Layer 8 of a small transformer language model trained on English Wikipedia (15 layers, counted from 0, width 96).
A neuron adds its activation times its output weights to the MLP's output. To switch it off is to set its activation to zero at one token and run the rest of the model.

Output weights of the MLP neurons that the questions are about. A number n stands for (n - 500) times 0.0011.
n12: 472 558 543 281 734 442 566 460 545 579 451 403 418 377 641 438 577 382 424 563 258 677 573 611 392 253 399 463 300 617 465 504 606 496 432 316 487 656 422 300 472 479 638 195 365 535 366 584 268 496 503 513 444 572 705 609 266 413 610 547 592 266 536 476 472 442 449 423 492 482 842 598 725 459 366 374 661 427 406 527 562 505 691 423 540 669 401 474 448 556 529 534 567 324 563 310
n15: 659 401 415 539 874 558 474 483 716 541 489 498 486 537 660 674 645 462 505 418 488 519 539 642 473 533 582 406 563 341 351 673 625 484 470 495 450 609 382 236 469 405 568 590 255 401 698 429 322 545 396 478 550 660 502 601 394 415 413 480 637 325 347 338 313 496 443 509 625 324 355 408 599 486 687 342 567 493 613 455 673 585 640 342 463 486 443 599 533 529 352 387 351 467 364 340
n16: 390 441 565 596 609 592 486 313 498 599 625 548 462 587 465 477 378 351 333 737 426 393 386 395 291 645 769 571 405 347 547 582 513 390 205 503 531 419 520 396 464 469 766 489 695 613 613 311 673 578 622 481 498 238 544 261 555 438 567 607 428 610 589 400 515 312 513 513 553 760 586 541 674 481 724 621 538 503 582 722 510 319 457 667 893 380 409 485 372 351 650 633 501 506 601 653
n17: 504 455 326 381 648 330 561 311 417 546 524 488 469 397 603 409 104 479 385 655 448 433 484 430 603 270 471 437 602 500 406 691 268 845 430 482 406 434 432 380 323 591 540 213 576 596 346 581 655 622 302 538 494 566 580 421 445 616 335 531 463 329 301 651 679 429 464 316 515 526 586 507 621 197 480 738 658 351 446 543 335 566 448 584 499 533 352 451 641 367 424 768 578 496 338 327
n18: 356 492 379 699 216 527 459 384 600 387 747 460 469 334 692 295 531 380 547 647 286 660 424 504 303 449 486 422 242 739 333 397 392 465 662 451 427 495 682 433 486 366 564 594 479 433 484 363 753 462 648 629 197 569 620 465 427 542 403 95 606 424 299 527 490 436 411 682 640 139 384 563 680 350 613 584 592 675 382 426 557 417 494 433 617 455 445 569 559 529 480 561 451 497 617 452
n36: 472 516 511 630 547 293 439 381 400 492 517 618 556 713 569 663 602 628 289 575 646 427 605 549 482 560 245 518 316 444 472 521 629 368 531 724 417 456 655 380 603 419 410 635 591 641 597 509 455 580 765 567 480 371 246 553 506 270 266 651 595 545 686 551 595 456 505 534 373 425 566 632 556 591 413 640 314 481 432 333 425 387 471 374 652 45 289 582 453 561 542 538 325 618 604 485
n62: 371 361 494 664 603 493 494 371 598 504 610 340 573 549 310 482 513 429 516 481 374 526 459 303 404 499 404 579 884 225 658 469 429 184 548 473 504 644 783 473 705 486 704 613 536 569 520 493 581 623 315 404 651 565 498 581 698 391 419 385 559 601 338 446 494 516 319 534 457 520 449 660 775 908 380 498 445 467 607 506 374 530 562 430 680 577 515 458 371 432 644 475 534 398 621 505
n99: 414 639 502 582 312 425 447 370 353 561 513 595 533 540 502 695 460 663 658 557 588 463 623 443 559 410 351 734 561 518 650 621 415 106 340 509 333 542 434 552 586 626 280 667 600 525 525 500 540 509 247 504 359 414 602 301 518 407 558 724 250 721 680 573 395 494 628 541 472 531 479 286 617 397 543 358 468 831 585 412 470 421 548 260 273 449 462 697 658 390 489 646 511 481 372 489
n126: 357 334 362 393 259 556 499 388 586 711 368 399 559 642 475 698 502 302 638 460 566 258 256 237 571 676 600 673 637 604 463 457 444 469 510 403 788 506 325 485 487 451 421 298 549 442 542 566 497 449 460 319 335 607 452 500 451 582 383 512 312 453 624 416 331 591 502 327 697 552 657 712 657 564 611 455 410 399 709 512 393 555 439 291 443 662 458 680 572 511 721 310 558 467 308 460
n131: 526 406 638 594 783 457 451 670 457 456 483 383 391 438 647 533 605 586 580 406 375 598 443 436 345 367 816 805 465 633 432 542 395 789 531 509 377 501 210 539 363 593 546 613 503 532 390 908 524 327 426 771 459 750 470 342 573 589 662 383 234 529 649 328 357 559 657 398 384 548 530 295 404 357 705 692 572 575 572 450 159 428 455 683 722 387 765 608 537 380 548 497 547 368 420 447
n144: 408 741 391 785 274 423 411 479 741 461 515 419 532 378 524 316 307 541 454 539 298 580 491 326 610 413 345 448 612 790 588 343 447 575 310 518 577 750 631 405 471 291 738 801 689 764 483 435 639 524 253 433 526 610 558 589 590 397 479 639 472 585 596 676 373 619 445 504 430 593 552 777 328 637 291 442 343 476 656 671 326 520 531 582 477 509 444 392 441 422 512 516 493 654 544 707
n155: 489 429 468 608 399 428 338 565 221 518 706 401 443 548 687 443 410 517 784 536 335 607 430 601 379 322 304 480 704 551 410 632 349 524 503 431 426 266 537 621 552 941 601 600 535 452 508 645 426 557 449 509 435 495 795 406 592 728 499 678 405 613 428 506 412 720 366 453 307 682 457 728 529 459 529 480 466 465 508 314 334 497 670 626 631 543 629 449 423 493 493 452 403 441 571 499
n173: 475 551 437 552 738 472 273 401 443 490 535 472 518 592 431 543 371 336 392 605 527 518 653 241 350 257 670 609 568 542 364 406 697 494 528 193 754 229 596 549 571 415 522 515 637 530 453 582 350 524 501 352 600 463 498 398 475 522 516 332 458 544 284 733 373 454 735 399 421 614 640 467 540 543 280 314 715 709 639 437 529 526 382 575 481 561 329 519 293 512 475 396 565 429 574 595
n185: 412 346 570 457 626 605 385 448 472 491 554 419 343 643 269 676 356 550 541 538 432 594 597 626 384 464 585 537 594 253 326 469 428 583 502 519 553 554 811 369 496 522 443 712 569 519 444 641 349 440 355 722 241 427 496 459 251 766 584 630 450 456 533 506 578 612 671 417 430 807 799 826 504 133 516 516 317 358 318 617 319 407 498 442 628 493 633 673 597 601 383 518 519 339 687 589
n189: 490 355 292 527 399 575 714 587 518 550 538 437 305 560 515 359 272 315 478 429 627 486 485 449 401 468 550 429 509 667 331 410 490 766 503 554 501 647 358 480 344 631 436 303 600 582 516 794 516 530 624 720 471 370 385 459 473 798 649 503 617 673 331 582 633 427 297 210 578 826 415 736 637 531 569 387 399 420 425 573 311 371 335 565 653 524 719 515 526 459 305 615 461 368 558 467
n191: 526 690 728 543 603 552 294 491 586 582 490 413 598 401 620 531 358 455 379 627 241 705 350 549 500 534 714 420 383 432 387 456 643 502 860 539 755 638 524 699 343 498 435 693 468 416 618 522 744 532 390 631 471 311 396 460 392 562 554 339 283 470 641 435 245 620 426 442 353 402 467 453 647 546 399 334 631 421 521 498 472 790 368 641 659 502 502 345 369 631 547 562 643 459 457 435

Each question names a token from some text and the token that comes next. It shows the activations a of the neurons there, in the order above. A number n stands for (n - 500) times 0.025.

Then comes g, the gradient of the next token's log-probability with respect to the MLP's output, scaled to length 1. A neuron's effect is roughly proportional to its activation times (output weights . g). A number n stands for (n - 500) times 0.001.

" G", then "ir"
a: 506 487 486 508 503 492 496 468 498 503 499 522 482 512 498 495
g: 499 322 540 474 531 670 606 466 506 366 454 476 362 459 527 437 543 574 472 507 619 479 462 562 341 638 673 618 577 469 453 379 785 598 480 541 595 706 577 408 409 410 504 437 624 554 468 645 437 404 577 506 592 491 401 634 412 520 414 563 585 492 545 689 390 748 514 568 478 541 512 429 374 449 537 363 486 450 494 601 594 381 245 548 534 303 474 521 427 650 619 457 253 382 586 553
Which neuron, switched off, lowers the next token's probability most? n99

"mer", then "ica"
a: 523 495 524 476 504 490 504 501 477 504 499 491 491 507 487 504
g: 513 485 363 452 665 471 483 557 519 541 431 448 380 369 391 566 523 719 562 457 350 499 600 492 282 344 565 630 592 324 561 541 605 554 559 263 569 546 471 387 499 601 508 592 671 565 580 617 590 670 473 459 425 589 543 470 592 370 564 554 376 383 625 217 521 567 738 444 521 592 578 630 610 620 396 388 555 619 401 423 501 437 553 497 680 546 594 417 467 517 691 409 474 548 525 504
Which neuron, switched off, lowers the next token's probability most? n12

"al", then " r"
a: 510 478 499 497 489 394 485 480 424 677 498 514 498 502 501 524
g: 392 520 491 666 450 463 627 543 224 578 671 573 639 351 655 559 467 475 520 487 532 568 603 375 402 563 539 554 464 560 721 526 383 514 566 372 535 436 362 562 381 613 732 418 473 346 409 625 570 561 685 560 412 533 487 260 523 417 526 391 546 654 521 488 603 558 535 667 478 643 498 408 516 417 601 337 363 511 579 513 535 364 522 511 523 707 644 524 643 541 405 526 589 413 470 389
Which neuron, switched off, lowers the next token's probability most? n131

"b", then "ant"
a: 489 497 504 483 505 475 499 500 488 494 496 490 495 506 476 512
g: 589 591 510 418 724 578 634 328 509 519 637 370 553 492 523 484 498 454 531 546 364 469 421 598 492 562 402 475 435 568 521 624 468 510 480 388 541 536 551 694 327 689 614 500 648 610 674 476 323 446 477 579 603 565 559 603 429 649 706 565 619 386 351 503 262 559 647 647 561 463 543 526 657 654 491 395 552 520 460 600 632 600 446 561 599 500 567 409 514 405 603 507 738 384 531 668
Which neuron, switched off, lowers the next token's probability most? n36

" of", then " Ju"
a: 508 473 500 502 506 495 499 489 431 485 502 516 501 503 519 506
g: 513 570 628 547 437 625 533 576 567 295 638 640 377 538 560 552 719 471 620 628 574 516 814 428 488 464 456 432 646 541 635 409 348 578 509 406 508 505 517 525 396 663 583 441 506 343 585 607 551 528 348 489 546 588 511 626 417 424 545 351 573 313 472 393 660 421 371 615 428 420 453 546 532 479 594 422 550 501 468 536 703 413 551 535 467 384 307 399 446 360 526 562 722 525 608 643
Which neuron, switched off, lowers the next token's probability most? n126

"\n", then "-"
a: 504 499 499 492 499 552 481 508 499 500 500 522 504 498 501 499
g: 470 610 511 357 456 361 493 499 423 550 561 498 410 501 402 456 597 421 455 442 527 724 536 547 643 430 371 530 544 442 506 594 504 430 405 515 477 583 437 386 655 358 454 600 389 497 589 550 658 399 406 573 698 622 499 554 534 509 469 592 475 358 562 521 381 440 385 499 644 513 784 389 370 452 479 634 565 374 890 418 520 637 540 500 619 417 536 524 654 513 246 562 379 508 574 432
Which neuron, switched off, lowers the next token's probability most? n36

"|", then " 193"
a: 503 492 486 500 500 508 491 556 500 505 498 506 502 430 496 483
g: 477 312 481 518 459 360 465 495 582 528 457 534 239 429 354 331 450 483 409 531 456 556 538 699 549 673 401 517 665 472 588 464 606 414 557 511 510 666 599 598 537 460 704 478 527 646 613 646 602 461 470 562 623 482 547 367 627 403 339 441 379 559 562 483 381 328 540 412 431 553 358 608 741 443 557 691 482 627 613 383 458 623 406 442 495 356 397 494 475 358 597 551 648 619 511 567
Which two neurons, each switched off alone, lower its probability most, in order? n185, n99

" was", then " g"
a: 505 513 509 509 526 529 501 494 496 499 492 532 502 501 474 517
g: 527 594 604 562 345 445 398 549 648 319 529 485 489 269 336 427 397 501 585 721 535 488 507 427 487 587 544 564 457 451 552 596 665 550 337 499 479 642 504 476 474 289 563 441 365 524 548 448 454 335 381 292 563 535 501 569 487 386 591 578 506 459 585 422 402 644 197 602 369 475 364 512 483 442 604 512 465 446 641 516 332 539 543 691 560 512 605 420 641 450 516 398 606 488 263 481
Which neuron, switched off, raises the next token's probability most? n36

" D", then "ar"
a: 502 499 506 500 505 501 485 503 495 498 498 511 486 482 506 516
g: 419 398 514 480 473 446 449 612 732 534 571 425 571 422 513 514 348 523 482 488 484 417 271 487 656 618 466 363 478 488 694 604 498 632 609 695 582 667 486 400 421 470 478 529 294 452 454 422 438 577 459 568 622 481 649 409 466 558 495 449 542 707 446 375 572 394 486 224 491 784 370 460 572 469 538 581 444 369 452 474 555 448 364 508 342 492 448 635 571 580 584 580 379 451 711 556
Which neuron, switched off, lowers the next token's probability most? n173

" when", then " a"
a: 520 513 505 501 499 506 486 478 421 505 392 464 458 490 501 473
g: 534 675 654 386 500 750 580 522 643 589 559 475 514 539 599 568 474 411 325 570 381 395 564 613 405 733 547 417 552 515 462 471 382 510 714 543 463 427 457 520 547 673 387 489 442 507 622 313 436 404 433 491 549 448 404 455 510 436 272 385 588 256 502 555 475 511 557 458 348 384 547 499 552 483 506 509 444 590 365 406 398 346 409 364 531 456 589 676 732 494 330 484 625 453 456 373
Which neuron, switched off, lowers the next token's probability most? n144

" of", then " K"
a: 501 446 494 512 499 505 487 494 390 499 502 515 496 503 510 500
g: 272 505 456 550 513 556 381 433 378 394 589 365 508 494 593 402 384 504 492 504 578 479 368 391 461 466 534 439 348 413 576 503 335 479 307 505 587 664 464 567 650 256 494 513 630 468 477 319 625 636 608 447 479 480 376 579 494 423 475 596 559 543 376 513 450 493 371 483 398 524 403 579 457 612 584 526 312 333 481 525 672 362 388 624 638 474 491 597 577 428 419 609 705 749 625 653
Which neuron, switched off, lowers the next token's probability most? n15

"le", then ","
a: 462 501 492 502 487 503 499 506 491 499 480 498 500 472 523 526
g: 473 550 449 368 469 451 611 527 597 348 611 479 766 427 550 425 437 501 290 311 518 504 516 499 507 493 585 408 476 416 475 530 504 332 544 393 626 567 353 543 501 444 438 451 384 528 555 464 557 423 398 472 592 486 500 501 633 600 864 547 364 617 572 458 392 412 493 579 452 482 856 597 604 321 450 464 352 521 415 521 587 620 624 408 603 491 419 427 530 537 347 506 667 527 486 385
Which neuron, switched off, lowers the next token's probability most? n191

"order", then " or"
a: 510 511 484 538 512 518 484 495 470 523 492 501 551 505 498 514
g: 566 558 451 440 431 474 560 486 514 536 527 738 501 510 359 475 303 565 384 557 606 568 509 645 506 522 697 614 590 487 598 480 444 617 498 680 570 351 417 637 486 341 565 356 408 421 478 648 771 474 531 429 444 535 518 413 668 548 637 461 726 534 384 467 486 627 465 581 550 607 615 385 676 535 484 519 532 445 494 428 211 234 425 454 524 573 586 553 595 418 580 521 582 502 473 626
Which neuron, switched off, lowers the next token's probability most? n17

" c", then "i"
a: 454 487 501 480 492 504 512 499 506 497 498 515 501 496 490 497
g: 576 459 734 513 655 459 570 534 643 340 515 228 357 530 558 580 593 608 552 349 560 470 643 414 541 562 671 510 540 467 701 379 500 500 349 605 528 473 424 362 568 529 502 474 639 300 531 540 385 376 483 618 582 472 542 429 432 510 406 443 527 539 459 542 536 661 563 218 455 433 664 570 543 430 695 616 533 344 583 475 351 525 557 355 480 510 513 419 620 489 354 626 437 516 487 346
Which neuron, switched off, raises the next token's probability most? n12

"ights", then " w"
a: 494 525 560 564 507 502 491 515 500 487 497 507 501 503 489 485
g: 468 574 546 583 628 444 437 587 654 612 380 563 365 311 439 541 493 568 486 573 502 583 490 593 445 537 476 568 573 488 582 450 444 732 455 554 490 642 467 487 638 536 605 552 605 640 481 433 494 515 531 647 504 379 598 281 605 434 338 201 357 577 605 499 422 669 419 640 600 615 406 550 502 622 550 422 320 470 587 551 191 461 520 699 525 543 601 563 602 495 539 535 451 325 576 440
Which neuron, switched off, raises the next token's probability most? n131

" Un", then "c"
a: 532 502 506 499 491 502 501 501 500 513 522 544 517 512 492 497
g: 627 605 505 442 554 534 446 550 537 412 601 652 553 594 459 540 440 545 612 545 409 479 451 617 413 463 470 485 218 563 535 479 595 468 588 358 516 435 526 448 628 658 557 459 592 455 608 450 772 556 401 482 410 498 552 344 544 584 475 561 348 586 360 496 579 165 456 543 520 726 626 600 498 531 363 484 612 540 552 407 303 418 590 418 565 664 319 676 577 673 443 482 420 420 429 451
Which neuron, switched off, lowers the next token's probability most? n155

" in", then " near"
a: 483 475 464 495 499 515 485 473 454 501 497 518 509 502 496 498
g: 619 541 481 601 498 638 500 488 541 490 531 684 608 485 238 474 445 427 459 386 510 434 606 449 530 459 554 286 447 522 609 489 558 486 500 515 696 589 473 528 677 320 495 440 572 518 518 535 392 531 530 635 310 626 372 541 468 501 520 489 460 433 351 389 323 726 479 651 429 284 402 453 448 415 391 501 416 538 736 417 481 420 293 512 523 438 514 652 662 514 439 730 578 423 537 652
Which neuron, switched off, lowers the next token's probability most? n16

" rem", then "ain"
a: 502 491 500 494 433 500 494 498 510 500 499 499 514 498 498 519
g: 494 450 455 492 513 400 517 463 616 443 491 324 732 466 372 397 548 500 395 415 467 337 748 614 500 529 354 605 441 409 651 445 439 402 583 546 497 431 521 540 474 508 337 487 548 547 405 622 314 603 373 472 517 566 631 550 521 561 431 394 756 664 680 553 540 534 502 563 474 394 508 597 682 595 554 489 396 678 629 443 381 702 538 290 473 502 680 518 541 570 641 550 576 616 407 374
Which neuron, switched off, lowers the next token's probability most? n18

" res", then "ident"
a: 481 523 585 498 458 504 492 506 502 500 500 495 498 500 498 514
g: 357 422 456 482 558 489 448 486 559 625 607 493 553 538 464 532 515 684 610 562 555 603 484 526 610 696 382 484 407 515 518 336 515 528 436 760 517 567 482 420 492 499 493 562 436 325 561 696 623 664 741 494 175 413 612 276 553 469 617 364 497 465 505 609 462 541 484 583 665 490 620 573 600 592 526 474 579 424 406 645 582 635 462 555 652 650 537 449 443 469 735 575 582 477 550 500
Which neuron, switched off, lowers the next token's probability most? n16

"y", then " would"
a: 529 514 498 602 493 449 502 509 513 548 503 526 499 499 617 500
g: 467 513 555 513 438 528 378 606 450 561 246 440 503 659 611 531 486 376 596 406 488 342 476 451 445 390 711 468 477 551 738 455 515 449 694 435 430 455 563 686 458 527 336 464 466 449 431 702 492 675 377 550 462 543 572 685 414 639 430 585 511 636 621 693 751 565 423 459 589 596 421 458 524 392 537 484 386 431 474 488 487 583 522 554 550 393 466 445 394 514 803 607 373 509 486 570
Which neuron, switched off, lowers the next token's probability most? n189

" his", then " bro"
a: 504 511 483 496 545 495 504 502 505 500 500 507 500 494 491 547
g: 564 431 546 480 451 637 683 492 416 611 600 544 510 486 355 573 481 428 373 428 656 684 543 302 592 480 509 478 331 415 417 307 489 446 486 463 596 420 587 509 643 587 345 668 683 358 661 503 514 630 472 469 575 517 564 551 632 508 442 337 456 449 623 490 443 524 473 495 425 470 513 753 695 599 454 593 503 537 546 565 299 549 582 676 588 611 298 531 362 540 441 484 661 487 682 585
Which neuron, switched off, lowers the next token's probability most? n191

"ig", then "and"
a: 550 507 501 495 531 593 472 487 474 506 483 579 490 500 496 524
g: 338 498 511 360 426 492 529 436 450 421 540 467 342 485 562 477 448 456 381 703 595 496 495 399 385 686 488 555 541 649 622 601 529 510 476 346 504 461 422 602 298 516 513 530 485 283 508 469 537 369 608 489 705 351 594 621 429 627 290 409 658 596 479 533 410 585 385 553 497 495 409 618 534 386 621 624 719 483 610 473 698 533 356 611 488 425 495 537 452 640 304 447 647 519 582 672
Which neuron, switched off, lowers the next token's probability most? n18

"k", then "a"
a: 513 491 523 499 544 501 474 492 506 493 499 511 511 496 499 506
g: 479 449 471 559 459 604 408 385 503 449 762 533 400 519 779 524 472 634 448 557 522 532 538 566 335 584 412 481 466 404 446 419 413 624 587 770 372 575 535 517 369 355 385 523 587 456 359 437 579 378 510 588 527 522 466 484 497 621 319 635 566 675 550 351 361 517 424 537 518 356 418 434 448 535 431 497 585 695 402 385 585 399 525 342 276 375 567 452 489 639 485 646 355 506 524 356
Which neuron, switched off, lowers the next token's probability most? n18

" served", then " as"
a: 519 499 500 516 495 524 484 500 581 500 482 503 488 424 484 515
g: 330 563 635 476 653 288 730 532 673 390 251 295 476 470 507 389 616 700 584 592 550 486 405 518 341 582 426 598 583 434 577 526 533 652 499 533 464 403 511 416 601 511 536 567 470 499 472 512 459 441 697 357 598 433 514 543 573 562 621 508 622 496 390 548 528 451 418 457 537 478 346 494 429 643 514 584 401 340 711 615 532 565 540 406 292 608 555 438 373 386 492 544 595 635 641 416
Which neuron, switched off, lowers the next token's probability most? n185

"te", then "v"
a: 494 501 514 494 499 474 556 491 504 511 499 491 493 488 500 507
g: 384 583 565 497 598 552 580 338 487 382 383 454 610 573 337 549 469 431 456 763 523 568 381 401 468 463 522 643 632 436 580 477 617 406 548 526 488 526 586 465 338 663 573 593 618 546 575 562 643 440 377 478 517 541 412 712 554 705 562 555 387 365 460 411 281 521 497 286 653 454 337 576 551 678 310 418 490 586 506 435 476 497 376 314 498 599 568 669 463 572 393 595 465 392 441 433
Which neuron, switched off, lowers the next token's probability most? n62

" dem", then "ocrat"
a: 519 507 505 498 504 516 504 485 498 497 497 482 516 496 627 492
g: 472 377 423 395 605 566 235 420 573 520 618 510 422 467 517 560 572 517 459 422 426 484 471 374 415 712 524 481 492 584 385 608 654 545 346 516 585 524 647 385 429 423 528 449 645 618 355 460 582 640 511 526 512 481 538 461 341 371 662 396 432 664 527 441 504 618 532 657 605 295 457 503 682 509 445 245 253 468 376 576 544 491 571 255 569 406 418 490 448 560 542 375 474 451 576 623
Which neuron, switched off, raises the next token's probability most? n189

"ille", then "m"
a: 499 485 555 500 501 495 501 492 485 503 496 569 504 489 483 486
g: 393 438 485 341 621 497 442 386 679 560 522 616 713 483 646 563 682 391 500 568 543 266 335 654 476 507 482 557 577 435 551 472 441 454 503 389 610 707 514 528 554 443 547 490 617 467 439 309 324 461 412 612 608 480 437 515 478 771 628 482 650 444 515 580 518 404 340 528 521 429 552 589 627 518 367 482 470 499 643 412 425 474 321 433 513 493 528 479 575 336 525 414 542 452 456 188
Which neuron, switched off, raises the next token's probability most? n155

" |", then "\n"
a: 522 511 508 513 484 506 477 479 501 509 493 499 497 501 498 508
g: 425 432 424 522 515 392 635 314 494 599 517 354 663 472 470 515 556 591 512 527 378 463 439 405 495 424 227 651 492 281 431 392 631 430 567 415 466 563 425 283 556 438 485 604 518 642 355 457 504 467 421 556 628 591 401 605 668 515 578 506 433 449 551 457 439 565 338 425 619 647 629 693 477 674 610 555 685 556 328 594 484 551 428 342 690 544 582 519 397 591 389 423 546 477 654 539
Which neuron, switched off, raises the next token's probability most? n62

"al", then "le"
a: 504 497 499 496 488 489 501 497 499 581 498 499 501 484 499 513
g: 485 402 543 358 366 378 443 370 562 481 521 569 576 547 406 445 607 419 489 502 522 536 586 613 852 473 402 540 447 634 401 473 633 586 411 481 512 641 500 549 547 581 410 481 484 441 437 486 571 636 456 544 455 416 568 864 267 590 524 465 424 589 391 436 494 534 628 614 687 426 503 519 434 533 388 517 286 663 327 615 480 473 488 422 287 489 381 509 569 379 560 459 412 584 363 494
Which neuron, switched off, raises the next token's probability most? n131

"m", then "aid"
a: 485 500 488 475 495 509 547 499 496 539 500 503 499 500 500 505
g: 505 675 452 554 320 457 455 601 393 305 518 547 432 642 445 363 516 469 557 571 486 384 340 541 598 633 654 480 484 588 642 340 458 586 701 489 501 510 411 614 577 492 412 544 755 548 532 502 551 447 415 724 607 458 430 487 542 588 527 673 660 615 348 423 602 496 324 470 355 651 581 659 452 434 619 604 418 513 423 439 375 395 325 430 410 512 448 587 424 350 512 419 628 468 480 642
Which neuron, switched off, raises the next token's probability most? n62

"lex", then " "
a: 498 506 497 553 504 481 500 493 499 508 503 493 513 502 513 523
g: 421 520 435 469 551 491 227 322 523 578 393 620 567 500 577 445 464 499 450 347 533 681 406 512 451 641 565 452 280 460 555 524 428 600 567 568 400 638 396 621 385 599 369 349 470 334 330 483 374 416 674 464 527 503 386 519 453 491 607 464 623 572 519 528 441 442 627 623 570 659 548 284 351 697 454 419 449 478 340 539 428 271 563 374 474 555 472 504 548 578 645 350 431 443 370 510
Which neuron, switched off, raises the next token's probability most? n17

"ican", then " writ"
a: 533 499 505 490 468 489 505 518 500 758 489 505 513 498 483 497
g: 479 513 484 394 565 395 482 544 537 368 295 722 428 434 457 483 637 475 357 558 528 593 354 206 615 720 494 593 591 674 386 465 516 373 433 564 623 563 514 638 464 589 567 456 694 517 599 186 503 480 509 440 674 644 514 462 614 510 380 547 449 593 585 421 385 565 389 592 500 489 591 483 402 557 449 515 478 578 449 463 448 672 371 437 471 450 252 456 368 545 572 495 542 472 585 472
Which neuron, switched off, raises the next token's probability most? n131

"overn", then "ing"
a: 512 506 525 495 511 490 483 491 497 504 495 491 466 377 489 501
g: 645 437 367 510 502 348 556 570 493 498 577 425 531 371 581 405 596 421 554 236 482 603 513 454 331 443 402 439 485 649 524 570 433 498 240 418 460 436 555 542 599 655 483 634 529 511 527 411 387 549 638 471 420 493 602 600 382 576 598 495 459 568 467 580 437 572 703 266 292 561 574 352 355 503 517 348 467 657 473 383 416 579 539 439 606 633 420 480 606 248 484 446 614 378 388 381
Which neuron, switched off, raises the next token's probability most? n173

" in", then " the"
a: 496 441 466 499 498 503 497 481 436 506 492 522 507 499 495 495
g: 500 478 616 441 450 407 319 683 488 677 611 504 653 452 613 615 536 492 409 546 309 436 461 504 621 431 469 582 435 430 580 445 251 509 514 418 518 439 503 372 588 562 425 548 519 418 327 505 584 329 520 473 618 449 608 605 615 577 277 449 412 485 619 455 539 418 568 335 536 562 751 401 506 350 606 525 524 461 458 502 354 707 618 464 549 709 595 508 304 433 376 490 507 455 324 403
Which neuron, switched off, raises the next token's probability most? n126

" El", then "mer"
a: 511 502 486 489 501 495 487 518 491 518 499 514 498 492 490 496
g: 449 376 397 387 367 486 638 439 579 458 318 520 666 339 596 649 388 546 492 345 452 575 387 416 412 603 386 536 495 416 617 548 511 592 345 450 565 708 550 327 464 499 473 453 560 503 525 562 467 311 561 736 569 454 613 360 518 458 494 480 383 485 535 399 492 289 381 528 718 619 392 434 608 430 414 560 529 393 389 338 504 432 486 521 666 436 293 564 599 461 733 441 560 516 445 556
Which neuron, switched off, raises the next token's probability most? n16